Layer 3 of a small transformer language model trained on English Wikipedia (8 layers, counted from 0, width 128). Numbers have three digits each and are written without spaces.
In attention head 1, each number of a token's query or key is one row of weights dot the token's vector x. A token spreads its attention over itself and the tokens before it by the softmax of 0.177 times query dot key.
The model reads these tokens: " an" "y" " " "o" "b" "s" "equ" "ious" " " "s" "il" "ence" ";" " but" " the" " " "s" "ense" " of" " that" " book" " of" " Jan" "s" "en" " which" " has" " been" " con" "d" "em" "n"

Query weights of the head. A number n stands for (n - 500) times 0.001.
q0: 277434509565453507434434430569441527623422532594623480591313561438697465467529759460660616638325428419563568334479533607602315544423521454557284667442543436687389673518509578614716025491638373503598380461427545376372479454562400390562533517453414539324610402490527451487537510568620539418293283582425522567452434547445387593500440478483494494583447561513482690522559559524481442606610
q1: 484357623482500417664511480477514520497484638357577439607579481441513345334456561494485721508579569478332453487359528321538565632444398464559585634618531422445514318566536588453517478552404476755508542403525478273575457393415505372516388611492556590293608513258661393483492414545495525601489543409491516490443571557451407611527508469466495637467450669443477466612445522528460565552482
q2: 456464558631503461530580577325484539408521422409495609468580540506435505591471444517493455447537416479552476570570685369515413567558534455540691578438450396502415444718570489487392500607359477445354577313617460776551456515478510534559480412419511569550433547463611530397495541574550471498429680565562453662368413455555500598436435451363518525461539455470449584677515254428555365529339
q3: 569495438487489398449387565627459555546543517423545508447630422432589482457608302432586602503648554587393559584337562532723479450266577664495457487450524447393616531488549585609584575464490331657577490556350589356385611573561483513604372546546530637396486510414454447585443412669407479449552420577394451550417529387552606564518525445566497632512497395426580467523382475444390403497597
q4: 500397426539540342417511360468512500553505488553540494451540519424580455570443489486344484464433705596467539508472416578564573386467595541480412407596379588512462484551434555439535525400543440573540591492551413500500568386640294561613459564511531495527715583573457467464572617631436484512184649508494618368406472440497569563438518537596247536243474524593505581737518593513527381524366
q5: 525457498403543435416548524447473532454435547590451534453405446583534515412547508255437404557384625516614623646502617588568457543284687463529559467534377665462582600490659351636536572524659572580503446452432536660412545394518418396457386496588463583433530424448450401385544408507635549591405447503629605468592567554595426513505425458570423442569445474342370547361475539498472590456370
q6: 495445490411524459457561561420280621382325592522691500492445475442447525422420497431562374681467505413503430498447434555543464312461617539551370369577412517446606549464507497541500705495490453518475429524539551648524500632453376513572310473610622544487641554561573521388463539485548521561531497405367404566710319562481525473508625534500458467531510620684466510535389417400518526546469
q7: 505375478350492539517375438441479453541454391513581538588548450568338577512529373696436532402685522489376553549587413417493510453672555582443558546415697457584567621544552383508458630587554462573487417441489511444602415370431574546681539541446408640442481536384575656479460538523468450433403387382500443550435410390577415454605525386467462466607503445473602530521821419353492589463380
q8: 329527608543567414469425750533433482547462466536431457557495506573484494549616420506397432476617516404581437423357503599553453509451425545442482472398465462561480469469650551264485616562613657433431484592519424546388378734372464390620666385481465542623500461624539426609473600411471472540321508718581517551372563565532543661433666589673373587555489379292439419508454634469426553356419
q9: 686595556505565454500559550725433360457370478436490650566627427474461596570396437601388440490329528481598290606482371586416530354299640488523590348763486536386445543538531464547309464530479581536516620553509446580650422539588542401458643455452480448519324503682500442489407469445599421438368401481396661534637573414423390545532477497502469487465584562421469516622424600475394484462535
q10: 492695505530408616633538454553516454626431512383493508371682425461559648553492463594429443537386437534484511454480441558502368489628462500473493692505454408469528391483493529532603497550296430503421395546438437611455596609566374444452603693406347416469582555422531390587542335485581568491464490584517474579454413536520481368555544605359530685457523336446574400426646482590513674385422
q11: 564458384434534377486510599612529696443599563384493451513539661462390408516439600612498525597432474609635521426433408472429593388445410466362530525421574485525473581554545359503594487449517400523515536483613515551510507345469484607316462522567618452596447516553374434585476332425384447496422515532366445565452528420541464365633540366582522460528568566663606575433378625519611389647328
q12: 539492635561473549532598542339341705605272466587442659587525405581462559487471526598360555555500495497465491228554509540373500715494566521392574616425581706513386451629489421410574444553537492334511613570668445488549532516515366302536497548695574491606533460549455375439278485386473561480517573472485383475489492391628490520597379655526406538433467560419426508480497561444455276607318
q13: 553493533493372539528520528527480414510572455551565411500469367433481500397547433587521500531400484495462500384493508415537696399438602511563416498540377580480644673555637528518455505534435486627432481623496542477375562613475604488507379584418331426537374657473491572445498482464486600507623544389831627516515465495409529526495451543417460408502364619456338606684495489447391406480465
q14: 472656564631567682539517529521510456542522363445533445614464604573665335617653514427450415478356484503356537464519570589540536533583472445566583409619509548500376500510521523568398668487340568483339638487348503480524479677397479353779608534406314452441303640497586347549433514462489387500506519514515458546603411364497388355396540587510411455633701486468516416426516572337591419387563
q15: 384646598620564509526360564363441423580536370354464497731393483664457459490543523468558506543428534517659460390370482510503511675337565601495445572452324629513645523621334391449458430503550628680722565471386579351462589473466495622470561633401517602503579628415435528623495336636521463319522425450317595417466447364401503555463563511464489379615424534291479522547459535558517576551426
q16: 497544534624529402409523335431569380610402539604352457333381592530503637363525746462505332454440688522572369606413801508576625515592521455526546420568541559528587402508510426316437540405637376520569428495479503469495521551525385577557618704500454399383442583500435328491569426527531292667611516530438428553575497371648623476578476446546508463451395570488492468443349470544536497550430
q17: 403393470549644593490368519535509576600495409471385656232422492465475495490632532450518446467514560680514511542480481351492595410235444543525465595452556607456547588353560519530386409476547392503589357440527559519518562434608578521635500493440544567479472535607465406457414306526470581368577537445452566482458428565323522516380728446616490555493503618539530364728541622647599612524530
q18: 598562422621468430415503463637507480451533482438538520447597506380679633482478461420497617519539459586460511560568388407568610532461546411487513314483517479389485339440612458362453517358541604503320622586516325520537413505601406377557250384601557514475532497580572716336466526372560422522450582421615404577514523628655548422699648495402521518271629606549571500595615559474546378570459
q19: 500598311439381676324465533472530422320590476662435388636536443534541536331480503251589601492387503454653480528443625585347591542547482541430513503598503566450596503441591663581521485592500459435613574420413454392356421522535555477316597532433559365348751444572529639357486559624656364379554365542610472625463580599432464561546409525679492575503431440542574409424547439412494600443351
q20: 538524472553514401541313605453589587641452482583425658522612549473437546619508628491270627421500628525579385449557625480461445378629508517451518522417429390528639555474364645528347562324478471545568487405456547531607574600542558370516448447662514381505385482596589669483440410436539605512516654484480525366552285373466445377590345579540640490299301453448518540470474427467527549475613
q21: 481511495426523523338678475412466672535695558447560682395428497500503505452470500455497453458643503291402531505379517584428443661488487446356455433585554500512568467454444398497544407743412621362505490505498678442490538573317275559749533374556441442565397540489452459708404386474554550529492546634558576445657413537526495481568395608579416510399463516440513445594484570587476361599383
q22: 407456490508354506407353503460461533479562607503469424591541526366370352412476537470398357553525611558470476464590599490446558417500468320435515412340560553483500463530626366599463606415510599579534660502625669597422642505671529560497433564596631705400310476577454404352623570525599697481568593547480482608455367439530426500550547566505485554473602548522550543583258456530523421439502
q23: 454569569349611492468484619494518505544495522671383492437386474424589694594589437643353416550570524335452423587488348602532614538349531603451430449468272582405542636442476540569400591445451679306354553534522625428522587525455514523586473502541438476445432488555498598497373420480471576472503587334331508657479488431644462533529476628559427449396520458435632640510646505544564495531583
q24: 533482534513457511582578602536413546638490407515521473776482528450584363347396534419437274540536590563511579523358430476476562407407569479466378423422729627351546401481403723524492391633508540604684490502474425500581481473626517401485517495434462388484505543544634466516453341540461471493443418536442593436433444579653584548492498308472430646505492583581475490383498482507464534544343
q25: 374495610421653543584418351512613543452537588590547352450405329597526527558632387364582443458453373547520517383639511439549446463571465451541588417404517487289534440454543613467617391260553424660548539510620407539484490471525622524481477490358486459369503518508495365539526472450628343495313527425546581555641472500438321622399628377633563441490545478472505657382492574569519712511515
q26: 454338393417522607548382612575502527464467414492424473497618521326453609507364492449434607550616418510298545490371575377607575582475524627495440416534519445474511565449459602508533380512640537417528475434524414500537383302547334811437539435497471745629370541586407479511586534473532544589557421480461569589461425369431521485503432665486485415541633565514537567482510541488541557360551
q27: 355627599493521511571357532569487621515548488665589579484550171428524475474536510317548605542497400513479614615418553564560475419536467415452505568698465549477432410636476484440495550643540404629452394517413451385454436527422549490450426518437423526462420472362661593401566542441435448480536477392492429590404495766532668438426507576528330462436554541495534542462599532602472487577450
q28: 361566416457412437581410274575310605620459472500627403545607552522479480424427659464451557591343456605528394571533518385407433642402445578568548453294459569502568463433512563467644482507522474389493517568548665497455553398636607404427488537441513407438536477500449367619519462632308430544517510454479517623559352563491558473408507510500557500565447517645469529585598447435507557540593
q29: 491474513447359530555493498415508470615484533402537561488394521587574369676577558436670586425477547555468406574437416511446446573542358619401504542481639521567557471354529483587559483550579573576350431504530471512439529511459537458486703465596500593510577614671436394512452510541426421490462542544386465500528516442473485632360395560498614337462569524535294457451491622551500519488358
q30: 524521608513494686609563525612509503384359682607439522295557439514520369436409438356540540518466413438484465477492345532595553452523517595435456689476689533612649471545573486462449407529476425519511490345365457533447572554478502608363362574565428556367425678358507489543630691577570562507476542573494310391505465494480401604447500433616438478522541356350475418476436531540335623575602
q31: 479528649390642628476413500537498340482564468569421562473408511483635487515492473410450550399477557526522554562517478505485524617488548462597663700545544500541449540461475497420503440575490401592443558648464326685277493535337399500382394677720380489342640383395451535409560513584409447363487772495556469480568436555425640528474480487479591505551472624533412427451472463451425495537556

Key weights of the head. A number n stands for (n - 500) times 0.00059.
k0: 535265490574511191481532341208694409782590321585575579495356893622830666297469884633375351446270361551784458345273893396726169597371698372548543490717244510533554705486644567230314347552435668437651574423136280406607367720531556571316284567450277536413436368485552578333388144653601283414531409706505520480597514586587602669597337436556717562795297608634612426876475414400961336490328
k1: 522518462513222486668678659680349424393854342527789500395592292627547429358564418523598491517379344427198390522329411689738149576362691427671584740427326812595528215698428482312698304641256478523455357398603396574483282548564405812386542543531650591211769717636630308482664333509428190452459464527500321522374567548401504751333445530373557428706465554467569539496653540378535599908411
k2: 478769534211528674529739597370390509469578553535329518450686433582344557664671365546718344244638463379445541496832565479479292538237500464580344592527542952577279531521592464337562431328456534541469607750330397455801525402577321588409496651111399500580258825246426536255462277444345630618664544552623566407491571472369468444193726611589491396215539554249754453631547492467439500478591
k3: 525283367624473550663332496546680469272651476567379597578508479426622529307707716185697560783427396337329378475351527595717355428229469649774575412379763664422481410360632556574436676429513343716551406464446470561300563529587688538172432314508513466111491338560627267404582723525424465688721311668400619569428592630581361600615340479496525432742376312701557352383752530536454701500456
k4: 634318419130656115310589387740668514321562567451504444228726604111491455487683583542290468522291432555467528451320179576568278610281354353530466419624623530504343628483590629209490523621442496843599509526381892616366614683495512290597513377446467692395695391673315477338556579382338477388369567629360541379288428347599521735505812487735382709424835546600509583616526532780629532568398
k5: 479398492513704431666415433284630363487432532525401621610517513467488577452658385130484220100528553811536385572422446407606232285424488636709625350588482471448681117484349504646444491596619596680581567492378718553413528350544560676652508409641473513522550548700480601447500415647618289343348658530449655430573837500628425229648565253465801814565652273287554300560450669253338470500386
k6: 552556214560642542684382436315659620561634382427576577344359619210542513659478513317674611251297315629690451461392299292603504370269500669458590530500431521777410156229764451679472591516474700555548293331440407823513569521607331669423674204612578482698413651571455558554366505445678447523719613301388574580461500440772413290412467721328627413291718571597487432349237551578759425398500
k7: 350585582364401750769308526701456422427532496427576368663508463567504285454350416491434525508451091463470521447442208439469553535613504626551416370333646536696339624473562810282327402379480660397537425733468425479413741421559727484460570540330654433806712913492592517635354530739508558423549447622227521583521593674296526725339671564357560461362444442621370655451616442531484752396427
k8: 800687479513533635496231458392640447603429437687121247787673373786669352399362583476569459539437325537275574277801500407487509692540580708276559401422714513467395399653444620148412420571509610340469912521461418477400356500532483365531414512688410555578343260559302445467465561104770574452241473643612360265654691553768409349477517750483386803593606381557513509513482411585464614340653
k9: 680365517396500557521408523244413331500325430640525652591491317374500645417450495486399545247701416712367614452399384587420585429559381572449574469626435509284599392721084436873265772484272651639346453542595661532385604646568492654687315360215361446491444682500260382509632427392597780607299632091752686415709508552351561426652689293435453584479535684617794461390461761558548509186592
k10: 384468515654373500621542458399364530528643493309519513768662772544488484470287607669638431742910413484529579476669622398481524470260388464569575456516504582422464529432210459322526441649484166319532578504521610396104421590426534556496515649504551586553436617476504541687554662677370340590382700540548431143435580590515768437248469343677336340799532435581690586332382385466544402484375
k11: 594357472480622371531535405351511606178455496361523560470362558156540315515500492626421525637415512593513632778492526644445537637409531496390581554606631380420611378426571462496384409362463294591232649524514383769556539368245454479638370438636535357249653705676473436436492359653681492755738298545580454177234484478297477638734696625561879594586370555513372436763371699738328375643543
k12: 450446548700046267543481538144528693609239267442290731472558399440173414424384444452340417306549376643325729397682657585543628413560411541500640618431481737747634583560500244449564429690770628467491447526461367313592381676342496437571647412554833791408682500335458663463601514354491662407249491658402600408313457379352401625473776615446535865560491440366338474635695245770567252601376
k13: 347414024231469652484435618623626442820747496809604517513525302400504570582479381496532348144396516424240633455444456262575525362634523602587395388606443544588563686311480333560428448577558268779471269642554403298632633544705704575750326371430613432294447422648566496633380379565437304195492463550688630560630661540504580455466472573523577259375504394606572569488500318543500407530606
k14: 500542393642500696668353686556696395934519304523383291596790561582280737513653322726384581318794473481368389403790525394469194480956530441612640383567604341435538495487349144409683671291370537196556473593600566587500658659538526584491589442388137681547391509434439380717455374431820696563467430481717632184486279659617534560637322578607190371350271348530509614481651350443347675281611
k15: 774577417274607352695442664229402378477746667555521835613310542661575473401636226442496701428615574200529448454179703617775458343648598492658677440415519272296587626800474476287081342697226473644550697369433645343500448522396666509618500500628442359556442453617328439438380419698443533134662376623718597527241622338677429681230378442310410561708315327456402585632684422500555537678552
k16: 546532333618816337352877534636586554353939487253406591254500407424331610371646320374399354191675592608471490390187723478544500544663582814826729587552432388406661336452785543339465490504564238336569612570274725576504435768235624643591482753514573284439539556355574491343451667455566632372263707670381593322449578593633323423673351572661284386713527552310455370381477595439386435448400
k17: 514236575770587327517346543570709627270787551600594577179373305530522422577326623432452477491530761528414661682456321703465454471317466567294775184477670353377504631400653665595316778739358563673761616517461486638464427603481470550654439459441751411342349418388483552438314376882399288176570427253659860411588322529726546668533251504475469688327446598588531250646770475296386654612413
k18: 577711613602357378585443505777435611826451343558794439272603427267348563559583519172642412403564551648495589738413328530582569311344323516517330473537787584642459376354440635425819727390559301524523606573453666725465500482547386722464319252631433398376495415482530402439373242159340565715441550572534445487454273442173612290546720584692699522218687744639662377369265617659792684325466
k19: 251638460523608380574393403262215619491389604385539626586624467398647629674505567456359396586591491637959347684575471504279406624675496652518413801704353500517804316496509719715520238470657695442611505628384396519702456725595552347285164352495544249646343204778500324625464423309191239309537574662450337509682548371580398527467381477346283553434609184471818505477586624355634824429461
k20: 399231719713469801195482643593523541424546460551417730430387552579488572444574330647476409467685480561562658369236469524532731518335674450248723330452635459425572431685415378456486500124770400602402314528602556491541576422308535449475484215373304556707491412448564548588348407400209517299650606449532432549620773505422566592440650695645106468472742832410414492500442568488356397517283
k21: 480292504431513518698401414437317596426541496488500594504650467306449529396450327686841613372768457685363640435547452426551301504309734515535431808504578400435463609551570420398620646653516436513820596402507325100452369300424729533650339460852591584283840492404299475636349624649480336599525496516305479444550617500639229419679367468387504699388330684544353488475617379617386433337593
k22: 541475337618640562386652748550596487197409531500265530265553466373468521597610479282456673524455579631379804701583723367599776438422508549488644338449355661588560664590756355551387496284797468374504314551461559603520629500811512463557508302587600724370351749660383308333576315459595555366622529339352308476120355664728466357584709480565508508352390458518288508529435470233389429416480
k23: 594474574656455671715446527618619202607240520594616549814530783274550483597570398283721491412509520667366425389426432577475751422629380434196871483680918387254492644431406465394495572376466361306418617390430675158820548479571688384436459299406649434561505307461427425589675558597451610323530590534310785442582382468587587398378660555366517590273644692486413358645483488459487378246431
k24: 496362287473496311797659588408536772536746288445341712611531492408634528171243418601492581620504545659571290749382395661458403312292314467531642428496639605445407289564519837681595242563472406362460636470784476591581522574627570488358523638357458569468551683638736496475377401231428451518210460361651608500464364377531544594573447360419372667560484585458411550544523450436559646468674
k25: 432666553374645394545513689580657180329543444636552210394382561580310393372404275374242522659654549579513341326537491666439522312581484422479339359654292179587708548419602632447458554484581659554624663431581378629475440779650468667563553447389405596557659343635544320287600651701827144419474500543421681380660459413545767521478659483737592459872382605287707442368521481297317704430386
k26: 533405472488333451524409670500311257396434702562577448577340420286308326519492709631674589625229492250747346702349426359397668642330620447444539450466404605657526580614385632363342431488496602322517565279596323723636601427714666388496164621529557640407425414521387611547540668403658925299911285359200579645458508549392466307508551492618532457308655492584508435702504574406475487428370
k27: 462543438605514597589437486547688171710521259364564348566517491561339761552294840306488640492822549395482367713553242476672045454443436270393299457518391625540485509524475624739752352472667651523423596582448640575529431613602576539470389538504477417287564460304339681615425603542324214262296230675375435488357333486434767483509365831401462427678555491773537391406660369500662548601577
k28: 520588356731650361623398687309319548472387398568368551191480660758523718667537538500423310776161546256720475653418628576461598595397462662659504626492650543391504780469569538333407551349310317432354393523775405424688481685321515573700686507403436384599565504628561733387692466603454325217398520330342569371480316392422526504521438536563575300576468644487445587407480584523807459364377
k29: 445563402539558508437442467314535508500429596684427628443285404912473449415484545458379625435521369484628410457564333615511516580636478475508600674605425381657443641429474508170680533522587508305702623474724259827523493335341603089344376517476438524456773448584415593439615422512538605380372638437726707446353403454599471652756583276354465677444449395349645727291504617474492364858597
k30: 355360412349386415504456469527827371388603484830612409774299584623508575457389688272615589476419693526617500401496487606425231353671690719361426525470324500542612432638413504624667269465608504675671561448443458590363555443380457454430484677517526538466394633466563402513633682647516449738374350711320458480492283869681450590167627651370313520374410229721645662276349668390339276564417
k31: 400532481591449284580390365504701504524348444352672156512552480743364328583718467517492496430430672282529492404450525519554305586723470449496443560446381668493489365466531438732413563650684244534548382397462844429539285590463691400429500454412449422508287738394470541454508579598489245468374408708900427516816553620527459440276416472618787764530492619214659567152421550489420635594511

The vector x that enters this layer's attention at each token. A number n stands for (n - 500) times 0.013.
0 " an": 486667552533413724364601618638489397538499434455327512548645479321374538653566281512633505229604544728378544371743475548453405486568516393541680485214626555370461507483309402554553611437619396537646555610552496383359551470605596461601626386402564292292676547376304492552374568611554573516232550351546683459582570556550465500561568487489313686392415676467457535332582344535373533353570
1 "y": 462584432424382652567531522488441445455369375533432577520584308430306656315467214534696439206775569551247662307640515618360346458507547493617575276591691558295392550502433536563607599641609332581493445668478526432443442561532589608514683473515525495468556574342302524584439530447508634647405656360548590346720557531404467628461589555413477577353504716413441386397556502623226582371637
2 " ": 450521566475418634522553512609428414485424359476369690532616374420294605355453189425735366118771561652182578387684537676413396448498600504610619408518658496341408484439412453456604586478589295497607470715397536463391415384526585556531560446550541538423619549417375452559521606574472631562407601395783636518637394542337403550446634504481434519408508665575428461560564471495230673358629
3 "o": 478568563358530530488563484510404495484542426581475486475733330446275547337407153527753380092689613599175576354587476689464432428486526477621637279586639560399435512468325453596647674540688303495439400641522523502439424429607661442567580378511468529509669576387361529578535496548473679505403656525577634426610515545406315571435575553433539540358471705415470376454636458567301601417619
4 "b": 584447460448483581479592578547442401535464422543438520502742407390198606399474236455679420166739637621184575430609451666345356436550547438676646335509677446339390514461482429572541586387589238532512395736470586393372413488659507551621607447547490572526564574397341431596555498564419571523450610530578599440731494588404349607561577463412504581485449640432418402531651406608146665418606
5 "s": 475538522411516710534529450674380366527492442479379524508671397327242561378445248459663348116764602582245708423616496642379316479517572417730627285544604435363439535421438485546584639621582349510605511643487573436486394483594606520584580426516539615357595547388319433571546506570408663578469594440579566413685563534403429472509599524473431535412426712390409412531560503498131599433686
6 "equ": 491598515488428624503495467614497490547386484643526585503627344285244708441439181439621444139815493546250634409676578619364431457551592415604710297549578408346440443420441431550516510574646213609583434570461615477271548500579539577618513405448588530536536523395297386551466544587443603570380504531526609563649616585364457494491701486462412453452536609463378416489675484568202500378714
7 "ious": 500632526437437738524537483683484401547383387518427498471648273427260673442413278422714389121686534586265678327712611636445433346527666494666582191499607419387383373512442347531535596545574239639487458593442614497346485490553519606599545449476575497457618595483395469582418532476540575469416574426561631413707459610466554520517607501436495573497555590409446386472615431586188495433729
8 " ": 474554552512461644510488472638430396472460391524353629497639341367271587416425165407706361113744541615271591377721520655465366369526661501582601366503627439360440461425432435449647608495537308533611492718389551483350404389511586559514526423561603562399643555434385434532552660612520584522429614435770661492631386534333389557464670480473449501421514646535437466566596459548238626411627
9 "s": 483534505409530695502537462668386410502564462513357522488656381352206528447427262488677284113770598555272709387627446645448306462524591438715623251550617423397489540405423512534622637618559387544544486671469560461413364484640598508563559413533577627351651544395349426488527550586416620572489601463619530432662553521379399502472590497482463548377409690402405437542596467561171581382676
10 "il": 531613447418529664538505452645431400446574472470538509460690251390177641531400317404741332086836587475298579364688548603439491365543544526591577243549643434314431458563480418530626502502649342475499443708446547461363456522629520575584530430485533584509621604434447406607515597608401589544353637383540602472606495536349459556552635465480485563396444611415312367504674451583248548432688
11 "ence": 472632436381529653543517381745435435488532451485422497508708352364268676426441282494761417079693528534233682351600549657395462311511605579607612243553573404401424437470389437454541537572561307640503485638504598493373469545630572410588539395459575558376612523433317486555505544478500597573439572468617643368665533586404434597492600550444492530408545639408498400394635448678159503465709
12 ";": 435558501455443859555498600547457339510450389568368595522737273413328578521455273470667448160711551604236515378702499610493350358549597393528641373491545481279387468415381450561562639488567301536390562633449543508387427506524630508564582396533506533447477568597352378613569696630459547531400592459745616409613496624476462570453609505439399503363506580517443344393634516574250600405691
13 " but": 489632445372419799589488584512433392592374340524475527500686263453306637413530267493627498020807581622279588386770550639554435488491536454516614340542607567354447438487427472577599677544581299572488455505478548570279538501578538520467564394467540611445526503450280372534526591545541523469422590553689561455569461648389446530517532516581456511465440519403399411341667438506216704356672
14 " the": 478614480411416932585389605541469345597367471439437546535659405551267594393500253476568386085688574649136607402695568619452456400424528494539618344440604498481428417462412396523608688551647380573435465611437510418470455440567578490555593441435611484539743477402351509541487585551520578588448586498635544481599532637344395561492653509530399565427414537467385473493556425482171581321685
15 " ": 486512548480387666540467547579424415493452413503365640576620353480303603381477237454719404101746556603165559354710494660410404434524594521604594354471642504407452482422367474483664624506565314476578471716367567476370425399518592489526574435556594578415662543426360418557507647575481587563439583424784626514653366549342362582400612504538417525400475596588451471565616439475224666304606
16 "s": 488498513388474728524517512624382430524540468511362519536645387430230532427458315529685326123778606534218683370613420649413331503521535460721614243506633461421486558401372547557667667628567391507541477659453574463416368499640605467559580412531588628358673536396344424511488558562387609608503566451628498452681551523374381511430545517517460575366371650429430444517622447504170617312648
17 "ense": 452577509380426685516494435626371548471526431547459451554708317398309628353489356453739408136755527476170625336636532631360448381536619500594637316514644472408454440451297468493566595532599356579482458712441596462391477559667543545563553400403578537466685458426259466624375576576562595582447596398567637540654574570300421626508681542463464491344533547433484426403616432596196538376685
18 " of": 467596471372338867559560432578480466557502442527347570493690253484283541413438274505664449143658511592166607446677435647389457382540552514524623306553562492381438467454440446580658682581651228641569378591403575478302573430574596453562582446524584503439664595475406440472521571558479633521537610382658639471643535538428426450464571476431420576445494594514413349519584354507235581327667
19 " that": 558555446397449798602476511555490414615404362467421520549619313420269538465564266477654541086749525557165665402728544648472487382439576466526608308529599597382475413440443505579595541526656277606430384484413656364282485456579571509462547419533643555442583539410307438468561623671537616562369561463655492494570507650385521523475594515525474591483508596449431360366635514508199607305641
20 " book": 588585499407361724446499581600400284564470461470443447530725319469329617498451299518661523162734534517225589355603607653466438305502538541583611409447607516422480329426438587590668703576519274591509585612471617473302372461542576503596460474520608609462599540351297341488534593531536601570370559400561689439636526494342401681439613533455462529390420553531499444386563457523164673318719
21 " of": 508557477385322906561538526626477410516508472496345544504660309519253554400438242500647474098634487560216612426663453636433454354529511533506635315571530508366438379465498453560598718545651221655566423553378651560318585428523611443571515438516616463413641619489460409512558623587511610570493574439591626447591536585446469463440604463453419594468475546502478348498536338506232564322681
22 " Jan": 480518450411392744567487642497550464433469468537396570545730383424277563469417306543662448215658612599359688249694454680416490294537565520505554337481687513368398455570245437534560617509638257508593478596383547416403431433463622545585499406511593593474600531432356364464467627524372665613403615476427580509615564715494407560517652550521477449425438457476430405413695522474162766369566
23 "s": 439519427411458763593443604698436357547480478475358523578666341413215558361432277503654453192814547623302734407600527631378343470457526484648588317501621452401442439477446528576541721603632330483631516574447623395472429429539598477578508461549590615277563600395333378616528593565458664644491526453457502424623560556447477515469594582420379533386478569373427442499549511440110688406641
24 "en": 462533479470400756511371555697591441444494551492436537579722332397254678373409352448740464131777523573286644345636517647376423391481574555516553339495651429311355474522430460476580721487582284516637430607412616414385475450574634580558562505495564537372556579387340406610436550575565658545446632462425504467565608590446522594535644602322334468398516558420415402469606483465182610433651
25 " which": 481623461375427800559493541555475352587416352575497447506636274472326521458538198459616594196799504606188724408768587689524442395370663506524626331493560500407425478480505468580569581513677267585512465488430605341293500457565539515489452407451639573414506507425331442583565627634535602523388551488627524413541551686374486446499604526510522518402437507499425416330620542484210615363667
26 " has": 436590445361419825529540569669470404579431446473534497500672284413304619476441231536565531141690511583197600339536490590466415405573609519535590327614599515390423454368462458692630705474656256631587482520433601487262528555547550495549549411472662549315612465460412461623517608572518562603446545461660572449679357602422425593441586534493400502306411574499503514352596499481187557307661
27 " been": 455590439477435753524501524673457527532463528452574377542673311430315618453520335497583508185655472585238555420646504664487383344461552471474538281573640508358457402436322558599696798497546212632581483543471473463368480521514609499590500441531628540350675532445422501572503621573545545591443630411626713422620431545375439547424622480437306534350501624564453381355584506516038625296633
28 " con": 499434477374362596545509535673448366500498511474404506529724303408303617474468325373653410087686515620175642419521474675568420308501506637552562401587674564417435410450373550434685701499518286531655397646490594474272493446656584408641553451476647495405631606486468502556456564534432558556372608523633607492596448683566445515435592467445455474408423554642460450529536347518164683244678
29 "d": 444527460425380686546514544741531456483432422500431356574577319309216651368454329432688473131863596637194614439533440631477374330618544474589577267548666544456505530429453613473661647516595257526535420689481583458416490520659585537624562416589538515477524545388395381436501590487413557641377538481539568451572506658522444589512483532449406557392448632516309365478690465596155680391561
30 "em": 410519470364415561562419547713464451474480466574415510558627269311262594450506326442686449171789468448077678467636496595479426304568543482693539347530676489394515446400368567465622631487651265480546470587451590532419451534689553524577522454506583572468640584407378360613500548543395593571444524410458604531605552638503561621494619533396351599453482760478417256297550563535221628443682
31 "n": 396458498460379726508474524730476451477426447530468404542712363332216627443426278349705493234706457658192552403614457620577337368552499518552563264636706463452499592428455504468541702524588260498601427674504600447421440426593572582563566481563580513354522546387371369580510553567483649554407628518570582485575520675463475549519675541422362519370514630437420280367643471561137673479588

Token 6 "equ".
Which token does it look at most, and with what share of its attention? 0 " an", with about 30%

Token 12 ";".
Which token does it look at most? 12 ";"

Token 22 " Jan".
Which token does it look at most, and with what share of its attention? 22 " Jan", with about 30%

Token 25 " which".
Which token does it look at most, and with what share of its attention? 25 " which", with about 40%

Token 31 "n".
Which token does it look at most? 27 " been"

Token 5 "s".
Which token does it look at most, and with what share of its attention? 0 " an", with about 30%

Token 11 "ence".
Which token does it look at most, and with what share of its attention? 7 "ious", with about 20%

Token 4 "b".
Which two tokens does it look at most, in order? 0 " an", 1 "y"

Token 16 "s".
Which two tokens does it look at most, in order? 13 " but", 14 " the"

Token 8 " ".
Which two tokens does it look at most, in order? 7 "ious", 6 "equ"

Token 10 "il".
Which token does it look at most, and with what share of its attention? 10 "il", with about 20%

Token 23 "s".
Which token does it look at most? 22 " Jan"

Token 17 "ense".
Which token does it look at most? 13 " but"

Token 28 " con".
Which token does it look at most? 27 " been"

Token 9 "s".
Which token does it look at most? 7 "ious"

Token 30 "em".
Which token does it look at most? 27 " been"

Token 15 " ".
Which token does it look at most? 13 " but"

Token 7 "ious".
Which two tokens does it look at most, in order? 7 "ious", 6 "equ"

Token 19 " that".
Which token does it look at most? 13 " but"

Token 24 "en".
Which token does it look at most, and with what share of its attention? 22 " Jan", with about 20%